Layer 6 of a small transformer language model trained on English Wikipedia (16 layers, counted from 0, width 96).
A neuron's activation on a vector x is GELU(weights . x + bias), where the dot is the dot product.

Input weights of the MLP neurons that the questions are about. A number n stands for (n - 500) times 0.00046.
n3 (bias -0.064): 765 656 599 583 409 533 644 322 399 492 171 605 607 159 418 441 456 433 597 648 478 416 243 497 728 657 446 401 403 535 497 441 202 575 529 649 444 523 473 447 390 689 500 600 445 742 617 643 528 469 496 353 515 589 389 548 722 504 722 574 469 541 580 463 440 558 551 527 548 447 482 483 412 461 434 447 496 518 713 574 603 354 511 590 395 258 477 477 307 429 485 307 412 765 479 528
n19 (bias -0.079): 763 440 445 303 409 491 612 369 429 284 606 367 493 326 357 470 284 751 586 449 367 492 409 435 382 864 471 278 465 462 334 360 448 281 432 653 470 537 691 402 455 406 421 705 475 797 642 507 256 541 587 484 671 581 579 374 567 553 644 484 319 504 598 579 643 331 563 530 359 402 676 559 323 572 538 492 757 414 817 683 580 526 686 508 553 525 341 521 596 447 540 649 302 620 496 359
n61 (bias -0.099): 404 526 547 792 698 598 428 381 520 553 398 406 582 446 330 551 524 330 316 504 759 682 676 522 443 562 345 726 605 374 364 489 677 451 509 625 478 311 213 602 525 418 740 567 504 395 417 380 370 483 275 508 471 465 704 307 357 378 376 689 466 565 528 417 388 516 305 329 682 602 611 337 442 615 521 382 445 488 452 344 205 618 512 504 747 504 651 636 563 630 604 611 588 465 793 259
n99 (bias -0.071): 598 414 550 700 510 383 544 380 568 523 301 534 512 467 531 521 525 654 309 528 376 670 585 810 314 536 503 448 324 410 530 509 137 465 368 522 387 353 563 597 585 513 392 536 443 427 566 391 409 543 516 591 517 534 464 394 467 452 611 548 627 519 525 645 503 681 439 288 573 587 494 471 569 443 517 422 420 537 610 678 390 494 447 519 473 604 434 245 586 474 576 429 518 469 506 521
n107 (bias -0.079): 536 507 232 418 753 455 533 459 622 205 525 647 411 344 659 466 507 563 469 489 518 553 472 550 604 625 592 455 560 490 486 375 339 533 434 721 480 485 595 384 481 399 420 592 539 572 518 484 374 576 291 587 515 658 435 558 508 582 479 588 677 223 565 569 401 543 736 316 371 261 623 442 345 337 477 476 486 654 596 573 570 463 580 586 621 647 183 572 424 444 748 570 143 500 500 528
n140 (bias -0.057): 536 484 434 461 603 534 606 580 388 571 508 568 775 301 425 531 541 430 453 725 533 543 503 389 471 494 497 580 394 452 411 295 474 528 528 500 485 477 370 560 663 497 365 471 579 530 536 454 495 477 590 439 538 572 411 474 325 500 495 589 295 581 448 660 431 500 395 541 549 237 409 541 474 462 500 566 449 492 548 439 453 480 437 416 616 494 433 772 491 593 655 456 561 460 594 529
n146 (bias -0.059): 497 546 425 489 520 640 401 544 610 369 523 465 589 548 411 536 458 250 664 362 571 316 538 721 397 500 545 514 385 657 553 435 401 577 426 470 482 436 569 345 486 524 599 429 343 446 516 436 585 680 428 339 593 494 565 555 493 517 561 278 406 829 471 513 500 396 439 335 402 513 408 665 656 640 612 635 404 375 178 422 397 518 565 574 472 403 483 541 362 667 536 686 371 644 487 598
n165 (bias -0.068): 486 465 113 495 721 661 589 643 336 410 290 550 382 442 721 543 747 340 745 450 769 736 349 530 469 495 373 385 586 323 346 302 640 443 705 528 500 256 655 424 394 405 731 609 377 352 688 520 549 721 563 648 519 419 360 254 152 429 532 542 598 265 257 717 782 312 384 465 203 619 661 332 337 465 623 318 459 536 571 558 349 530 440 505 632 569 680 438 612 278 546 847 371 694 419 509
n170 (bias -0.056): 466 560 379 700 653 514 657 409 550 509 467 649 520 395 496 608 313 534 500 364 550 496 702 534 608 474 238 278 722 573 680 524 484 564 657 637 345 295 531 314 256 348 408 136 567 514 487 470 730 679 500 395 637 561 482 410 273 418 521 300 406 521 417 714 189 663 535 591 292 422 321 543 587 473 881 641 310 649 587 456 647 344 567 479 652 446 350 613 597 341 377 514 286 627 537 213
n172 (bias -0.024): 440 302 432 278 722 408 556 465 805 430 758 576 569 504 392 339 394 806 468 559 475 415 397 617 656 304 351 411 594 360 565 606 581 456 442 726 225 465 496 394 629 624 518 516 756 575 355 466 479 331 626 448 671 682 491 648 564 487 601 287 604 687 492 457 421 572 520 279 540 425 492 764 384 733 527 669 475 487 467 525 288 866 303 428 557 122 243 496 437 544 474 233 665 391 496 331
n191 (bias -0.061): 585 582 431 506 431 500 491 584 515 472 586 538 486 434 594 487 330 436 557 627 755 653 517 541 537 224 370 708 421 535 491 302 523 500 575 708 552 509 535 531 519 540 475 486 404 599 464 463 621 431 412 599 449 517 186 629 615 555 303 524 631 408 634 476 529 422 595 384 536 512 517 539 559 654 417 356 627 429 480 393 497 592 566 304 503 439 380 541 339 439 388 665 567 547 526 543
n194 (bias -0.040): 496 725 654 530 442 303 492 398 724 525 484 426 676 637 601 422 638 695 492 523 512 612 515 779 572 343 437 360 421 832 391 595 290 346 477 645 470 529 279 648 479 369 289 515 686 391 638 479 290 248 429 496 579 408 496 823 584 488 535 681 483 682 788 496 387 626 415 377 481 267 508 378 512 776 496 515 500 566 478 397 540 463 254 512 477 466 366 467 554 545 320 449 385 376 577 339
n252 (bias -0.055): 500 358 452 441 725 392 511 360 493 621 395 496 590 458 582 773 703 624 545 572 576 366 631 483 504 680 356 310 702 634 441 353 611 541 679 578 528 519 350 428 386 686 366 344 379 359 478 419 563 702 469 367 589 400 450 507 617 635 583 474 558 325 431 695 496 566 500 610 613 564 706 538 557 492 359 384 248 731 424 359 533 497 405 638 686 480 361 447 272 391 459 212 553 328 521 401
n262 (bias -0.119): 497 433 669 640 519 375 556 583 573 303 534 342 617 655 524 418 460 513 441 457 414 616 506 480 494 539 699 602 384 619 659 544 547 522 360 349 665 554 477 545 420 283 581 462 358 316 457 582 533 445 594 447 497 623 494 503 438 465 421 497 392 557 555 543 567 420 701 442 569 532 470 382 558 573 533 447 552 795 412 574 455 463 769 613 674 302 490 478 490 674 344 410 464 397 578 357
n274 (bias -0.028): 698 574 510 383 401 599 449 444 688 469 376 507 458 248 345 393 540 569 262 460 386 348 422 602 487 426 245 472 403 324 603 270 497 576 492 438 404 651 607 486 588 356 500 605 504 418 358 524 617 468 383 466 625 569 656 440 360 608 377 490 572 693 705 666 496 544 525 583 472 517 782 364 634 591 540 588 553 443 809 373 538 472 446 423 581 460 371 595 604 597 575 449 562 520 612 565
n303 (bias -0.048): 754 420 406 355 458 678 595 611 510 569 523 354 595 268 559 601 613 421 487 358 410 539 374 402 590 539 415 542 604 590 644 490 398 755 691 473 452 465 384 542 524 549 493 348 425 670 544 595 312 616 511 446 372 523 391 550 657 424 576 401 482 315 660 507 460 874 444 383 465 600 520 582 276 428 349 471 391 566 640 397 405 506 480 507 580 425 450 626 426 559 524 648 293 612 461 653
n304 (bias -0.079): 529 398 488 554 672 341 588 449 447 449 463 537 461 431 746 496 562 170 402 276 811 556 635 474 532 457 758 466 568 472 240 188 657 737 514 525 360 324 430 346 242 710 401 434 337 473 446 460 321 578 391 579 705 376 279 341 399 436 484 399 566 593 496 687 500 521 538 477 670 555 496 403 517 363 637 500 447 577 727 432 808 358 442 512 488 844 592 418 657 220 646 611 348 690 661 548
n316 (bias -0.074): 731 574 422 692 482 451 570 258 792 487 500 444 754 464 322 723 457 371 442 338 637 437 571 528 404 387 551 783 581 450 624 587 804 638 490 544 533 486 363 630 315 558 677 516 417 270 228 562 287 410 350 317 596 353 350 423 223 415 402 482 615 739 754 265 566 504 653 414 443 415 626 464 518 723 546 391 722 316 471 412 397 677 691 457 371 454 390 26 582 562 500 593 613 470 559 479
n321 (bias -0.088): 584 462 636 452 555 396 362 227 710 486 775 470 429 394 573 639 592 523 471 561 312 551 564 383 568 334 836 244 587 547 534 348 325 450 540 424 130 125 556 751 317 664 380 504 580 583 439 379 623 711 468 451 398 517 777 500 566 672 682 737 359 626 627 708 356 509 471 670 648 441 410 842 523 401 533 318 552 669 481 466 326 525 160 439 660 444 598 491 672 482 220 291 466 379 642 411
n331 (bias -0.006): 443 568 625 434 567 551 446 476 538 715 466 612 547 592 315 636 447 632 550 646 293 441 383 629 307 552 629 646 554 449 366 402 630 508 357 369 297 571 408 429 263 539 548 532 504 525 409 564 595 714 608 511 504 662 512 194 674 559 716 377 149 469 643 698 367 492 422 493 720 610 364 518 528 284 362 566 571 545 650 431 470 408 390 312 725 504 215 544 728 640 588 406 657 470 482 474
n335 (bias -0.061): 587 280 411 453 359 496 463 301 556 394 674 621 669 514 458 421 480 453 497 418 621 417 449 579 802 486 577 448 463 430 503 586 663 537 734 311 500 438 639 490 407 517 438 697 252 365 305 568 385 521 573 507 573 523 441 605 475 575 552 527 592 561 484 537 569 348 577 491 522 674 548 633 262 496 426 487 572 565 566 634 631 534 689 477 405 330 413 769 318 473 433 361 653 481 497 446
n341 (bias -0.151): 634 500 476 649 480 667 394 505 519 750 933 373 617 345 709 573 373 354 342 477 509 386 399 339 454 132 248 564 248 436 631 400 640 675 890 544 370 579 245 200 262 618 301 361 561 799 519 661 541 535 645 476 525 551 350 852 475 593 701 471 667 490 443 190 365 633 637 433 282 554 546 553 545 505 408 404 486 495 364 546 178 442 409 359 382 231 605 579 380 773 841 654 707 449 570 666
n362 (bias -0.130): 593 762 781 552 258 450 469 373 448 332 578 452 342 726 461 297 343 617 446 396 578 454 589 408 576 615 565 536 757 221 487 626 329 667 255 599 625 180 523 491 505 486 606 479 650 713 570 531 530 317 458 513 328 231 551 739 463 541 461 665 481 540 596 813 860 474 443 302 652 636 683 673 651 189 561 365 327 387 418 589 336 430 526 535 597 472 175 582 570 414 252 396 381 595 513 704
n378 (bias -0.045): 504 735 546 566 305 672 523 303 840 445 428 564 468 676 306 526 436 613 399 308 470 369 654 573 496 364 678 528 643 309 624 690 511 465 691 655 537 373 328 539 321 599 372 349 374 403 443 453 496 607 356 527 621 355 584 421 135 394 609 488 407 648 674 443 587 792 649 658 479 539 444 593 468 410 447 360 616 391 408 566 379 745 416 421 485 606 476 337 613 594 361 636 393 504 493 541
n380 (bias -0.112): 383 638 902 516 646 347 534 555 389 390 572 232 812 607 396 504 635 664 551 510 659 434 617 664 854 733 541 294 570 523 445 430 408 619 423 312 622 429 505 425 657 144 667 651 505 350 403 379 790 500 475 344 469 641 281 772 232 425 424 806 650 228 365 578 484 350 482 231 287 650 519 645 859 521 578 262 457 639 383 523 155 216 286 394 351 484 695 596 387 500 383 698 584 562 453 477

Each question shows a token from some text and the vector x that enters the MLP there. A number n stands for (n - 500) times 0.016.

"in ": 242 552 325 418 555 397 496 637 518 378 518 558 573 353 579 471 532 612 675 350 432 423 540 498 397 504 584 378 519 458 500 534 377 595 593 432 526 538 512 498 517 565 278 689 772 470 460 794 573 545 486 441 457 519 405 558 552 516 404 205 459 538 509 315 519 412 255 518 465 590 461 524 518 310 540 471 738 408 343 471 645 518 477 501 704 539 731 559 536 611 443 509 577 480 584 521
Which three neurons fire most, strongest first? n146, n172, n331

"to ": 315 568 375 481 526 359 557 587 548 349 439 501 583 382 571 363 507 570 601 452 356 524 592 458 391 446 481 468 498 411 552 493 377 544 593 473 539 545 497 472 448 551 295 643 654 585 571 805 646 484 435 416 483 517 501 592 581 595 398 225 492 455 530 306 684 476 252 448 427 601 404 520 449 390 529 426 546 385 305 499 772 480 484 546 780 551 740 608 597 562 482 424 584 427 610 558
Which of these neurons fires most? n341

"Wit": 320 451 388 511 465 468 566 631 588 531 372 591 462 131 422 588 375 629 510 420 428 504 561 428 456 516 534 537 563 494 581 503 312 516 574 445 569 570 406 458 517 589 389 698 453 425 614 772 508 460 473 491 496 469 416 599 511 453 211 318 500 359 533 261 626 531 275 591 629 418 509 465 449 400 579 555 637 446 335 564 761 581 492 519 662 538 694 526 540 527 542 462 589 573 641 519
Which of these neurons fires most? n3

"==": 188 636 415 573 506 359 449 597 548 386 539 664 661 320 534 433 591 547 648 375 452 492 634 405 608 541 511 512 507 513 462 545 387 523 545 343 595 558 532 464 476 564 398 513 597 484 351 722 529 527 527 405 483 488 455 558 672 463 361 438 581 437 494 349 680 440 209 539 490 442 478 534 397 331 623 422 723 427 154 460 641 516 435 565 519 529 665 494 613 579 553 411 547 448 584 537
The most active neuron and its activation: n380, at about 0.24

"Hat": 354 489 372 413 521 535 577 512 604 479 361 637 547 327 630 453 364 580 533 416 314 456 513 430 409 444 511 615 530 565 531 448 387 449 536 487 530 593 409 496 461 537 380 694 568 397 571 693 464 459 371 518 429 539 446 603 544 606 253 275 549 404 505 195 699 548 248 534 686 402 566 520 403 451 593 459 674 456 370 529 693 497 551 547 728 496 675 469 612 643 403 565 570 551 621 480
The most active neuron and its activation: n191, at about 0.32

"James ": 278 514 416 421 398 408 441 479 461 461 383 591 517 251 444 449 382 566 633 413 389 494 771 523 470 395 534 513 560 422 590 626 356 635 658 369 457 548 413 514 595 597 357 654 691 447 521 769 614 449 446 550 497 501 447 450 618 642 353 328 544 329 585 302 616 404 174 474 611 564 441 468 449 442 491 509 638 537 382 468 594 541 582 499 699 591 664 510 557 635 518 473 571 542 526 450
Which of these neurons fires most? n331

"q": 247 511 337 472 496 510 547 597 652 466 454 634 547 343 524 420 460 541 592 398 448 560 553 514 357 412 407 435 623 500 596 530 273 456 597 444 444 479 442 538 509 669 412 755 582 397 483 691 515 444 336 484 453 439 509 410 625 659 415 386 569 287 431 305 760 483 346 475 502 465 487 604 397 416 481 596 730 411 437 482 682 480 528 564 608 631 708 520 628 599 539 468 590 504 473 402
Which of these neurons fires most? n165

"J": 243 433 393 434 518 488 433 630 575 442 436 578 621 273 463 385 417 637 567 413 408 571 657 440 311 463 417 533 603 548 685 505 314 454 672 366 495 642 475 551 590 554 411 575 581 425 525 621 440 548 418 522 470 480 378 428 607 674 412 349 496 280 546 258 758 504 290 414 582 533 458 616 440 443 554 513 636 493 369 509 676 547 534 543 643 612 616 525 641 618 506 510 459 461 505 472
Which of these neurons fires most? n303

"In ": 213 475 423 442 502 476 441 579 510 390 515 517 591 147 543 468 546 602 598 407 460 499 635 353 365 547 603 463 516 415 544 505 387 574 572 391 572 587 549 495 590 585 286 516 665 510 429 631 600 483 514 423 429 479 440 623 630 418 376 232 466 515 616 264 676 398 252 594 501 620 534 516 549 350 560 451 661 424 334 520 629 502 488 574 670 612 701 491 579 516 476 544 545 501 619 502
Which of these neurons fires most? n146

"(": 298 422 421 537 515 506 393 578 550 374 573 643 455 248 449 432 580 576 632 348 276 540 593 495 394 404 563 450 486 422 469 605 408 470 652 478 559 521 561 553 490 626 315 525 620 358 514 865 659 462 432 502 522 518 551 542 615 567 446 384 534 410 556 359 649 480 179 438 496 556 447 497 490 418 584 436 688 438 355 397 574 441 643 513 779 537 688 516 641 559 444 341 503 518 544 478
Which of these neurons fires most? n321

"200": 285 510 434 461 499 380 511 708 588 504 511 613 588 216 430 511 479 596 627 439 447 495 667 418 349 506 376 577 537 443 534 512 426 532 621 327 539 652 480 578 575 563 399 556 697 448 360 853 483 441 391 503 471 518 450 382 528 514 233 460 468 383 624 402 610 529 174 442 486 613 467 565 486 385 514 484 665 469 355 439 651 515 586 476 677 584 712 498 618 576 480 408 542 528 403 526
Which of these neurons fires most? n331

"brother ": 267 447 337 499 406 336 550 496 520 475 436 688 535 372 555 370 405 606 692 454 396 584 684 470 424 494 454 571 563 397 504 605 305 553 570 435 494 580 501 584 527 632 334 627 667 481 456 816 606 379 383 426 462 415 449 511 656 546 397 244 552 470 503 260 669 426 273 553 586 525 441 449 437 460 479 522 532 526 371 528 669 487 472 646 616 566 662 612 569 565 499 402 517 565 597 455
The most active neuron and its activation: n3, at about 0.11

".": 226 514 484 565 454 345 512 667 738 456 493 677 488 307 590 446 613 614 522 300 575 441 600 470 383 513 449 603 533 558 496 522 429 498 487 462 650 624 474 485 474 574 359 496 633 483 442 883 569 424 480 475 529 517 424 463 629 492 291 338 473 302 431 328 674 442 303 559 405 531 535 554 374 428 463 425 642 475 321 558 710 442 538 595 684 542 602 497 569 447 469 456 621 406 568 445
Which of these neurons fires most? n252

", ": 332 529 420 523 470 366 545 575 618 366 527 660 591 268 504 423 613 472 630 346 423 529 623 491 304 506 431 472 552 541 509 666 377 551 506 398 581 634 438 617 475 579 350 584 543 320 434 791 586 493 451 548 415 492 521 498 614 509 242 399 525 430 417 292 638 507 222 564 432 610 511 446 460 449 521 474 661 503 364 526 754 496 543 468 640 541 656 552 607 576 424 294 484 541 661 456
Which of these neurons fires most? n262

"\n\n": 132 516 553 551 435 274 604 535 525 548 536 744 534 222 631 399 485 474 581 386 447 459 624 453 402 500 511 397 463 534 496 565 414 544 527 400 581 572 497 418 541 560 388 501 683 461 390 722 631 483 481 398 503 529 454 500 616 491 361 254 453 399 433 265 702 482 271 580 526 510 518 547 509 338 538 417 627 456 389 612 653 509 590 580 636 562 660 652 588 522 529 510 489 513 494 475
The two highest activations, in order: n170, n304

"It ": 411 568 495 418 488 451 542 429 582 460 370 575 648 303 526 465 479 725 584 338 326 473 717 419 438 491 564 474 422 395 546 539 450 589 543 518 577 573 514 590 551 558 446 680 674 456 385 687 493 470 456 454 420 386 336 495 703 618 418 322 455 337 552 326 525 354 210 607 455 566 429 512 467 435 534 553 671 291 311 566 670 528 495 505 698 667 686 482 509 575 395 529 563 527 491 574
The most active neuron and its activation: n19, at about 0.15

"the ": 344 551 356 637 500 435 484 581 622 351 495 597 532 356 591 374 519 533 528 367 346 453 647 507 386 465 503 369 438 433 581 515 330 627 593 422 539 527 462 423 520 526 398 663 642 509 516 727 458 532 504 444 425 411 493 459 602 637 283 345 439 340 548 334 597 464 203 505 593 666 522 524 483 389 608 448 561 532 276 512 717 578 530 503 623 520 801 593 604 610 402 404 537 536 607 530
Which of these neurons fires most? n321

"ness ": 264 515 462 506 515 420 622 510 531 498 417 671 594 317 443 509 570 589 641 395 411 407 504 479 457 481 458 554 501 453 552 525 402 615 464 486 545 521 416 537 534 600 329 676 532 311 454 785 499 351 349 506 493 366 369 520 561 593 371 341 535 381 522 264 624 396 231 557 541 555 346 483 384 428 523 594 646 458 343 478 679 520 474 514 721 597 824 588 553 575 505 460 612 597 605 587
The two highest activations, in order: n140, n304

"General ": 350 433 345 501 465 337 548 603 549 511 457 662 675 283 538 389 440 599 541 508 485 402 654 397 458 399 523 560 627 475 488 465 440 556 552 458 600 584 534 528 508 545 211 515 593 535 501 686 569 466 404 414 414 493 447 515 579 507 317 178 560 451 480 309 724 431 173 495 654 614 566 425 493 399 578 463 623 497 370 519 648 504 550 613 662 585 760 521 533 506 404 423 552 508 564 551
Which of these neurons fires most? n304

"ay ": 272 473 395 482 492 403 588 526 656 497 514 626 516 286 494 475 577 504 655 367 333 517 536 474 418 463 507 529 551 460 578 526 347 539 523 473 502 490 398 730 512 594 381 649 646 407 487 756 508 358 356 544 501 451 378 543 564 599 370 247 605 383 438 309 648 445 251 551 574 529 418 537 409 452 495 494 717 390 361 449 650 485 462 482 665 604 782 504 544 593 467 483 631 597 663 472
The most active neuron and its activation: n316, at about 0.19

"eti ": 347 509 476 548 516 352 454 480 594 459 489 546 559 295 470 354 618 600 549 397 468 554 438 540 383 436 444 615 543 502 514 537 467 484 621 311 569 491 534 569 557 625 309 598 561 392 441 785 646 389 388 514 545 498 451 434 635 538 396 311 604 424 562 223 606 488 177 376 552 485 490 543 369 441 514 496 721 378 291 458 670 463 650 465 640 595 729 508 594 639 476 426 540 588 662 524
Which of these neurons fires most? n316

"\n": 110 554 591 514 424 330 592 626 497 490 538 666 551 175 622 392 521 636 575 416 489 405 595 477 435 482 452 457 533 431 484 578 363 488 538 372 584 575 460 471 494 542 418 492 684 450 493 789 642 407 436 536 515 519 412 512 592 451 343 387 399 365 499 336 739 456 206 579 502 563 535 539 530 365 513 428 572 392 432 578 609 468 563 476 598 603 677 629 642 570 462 537 512 545 484 439
Which of these neurons fires most? n380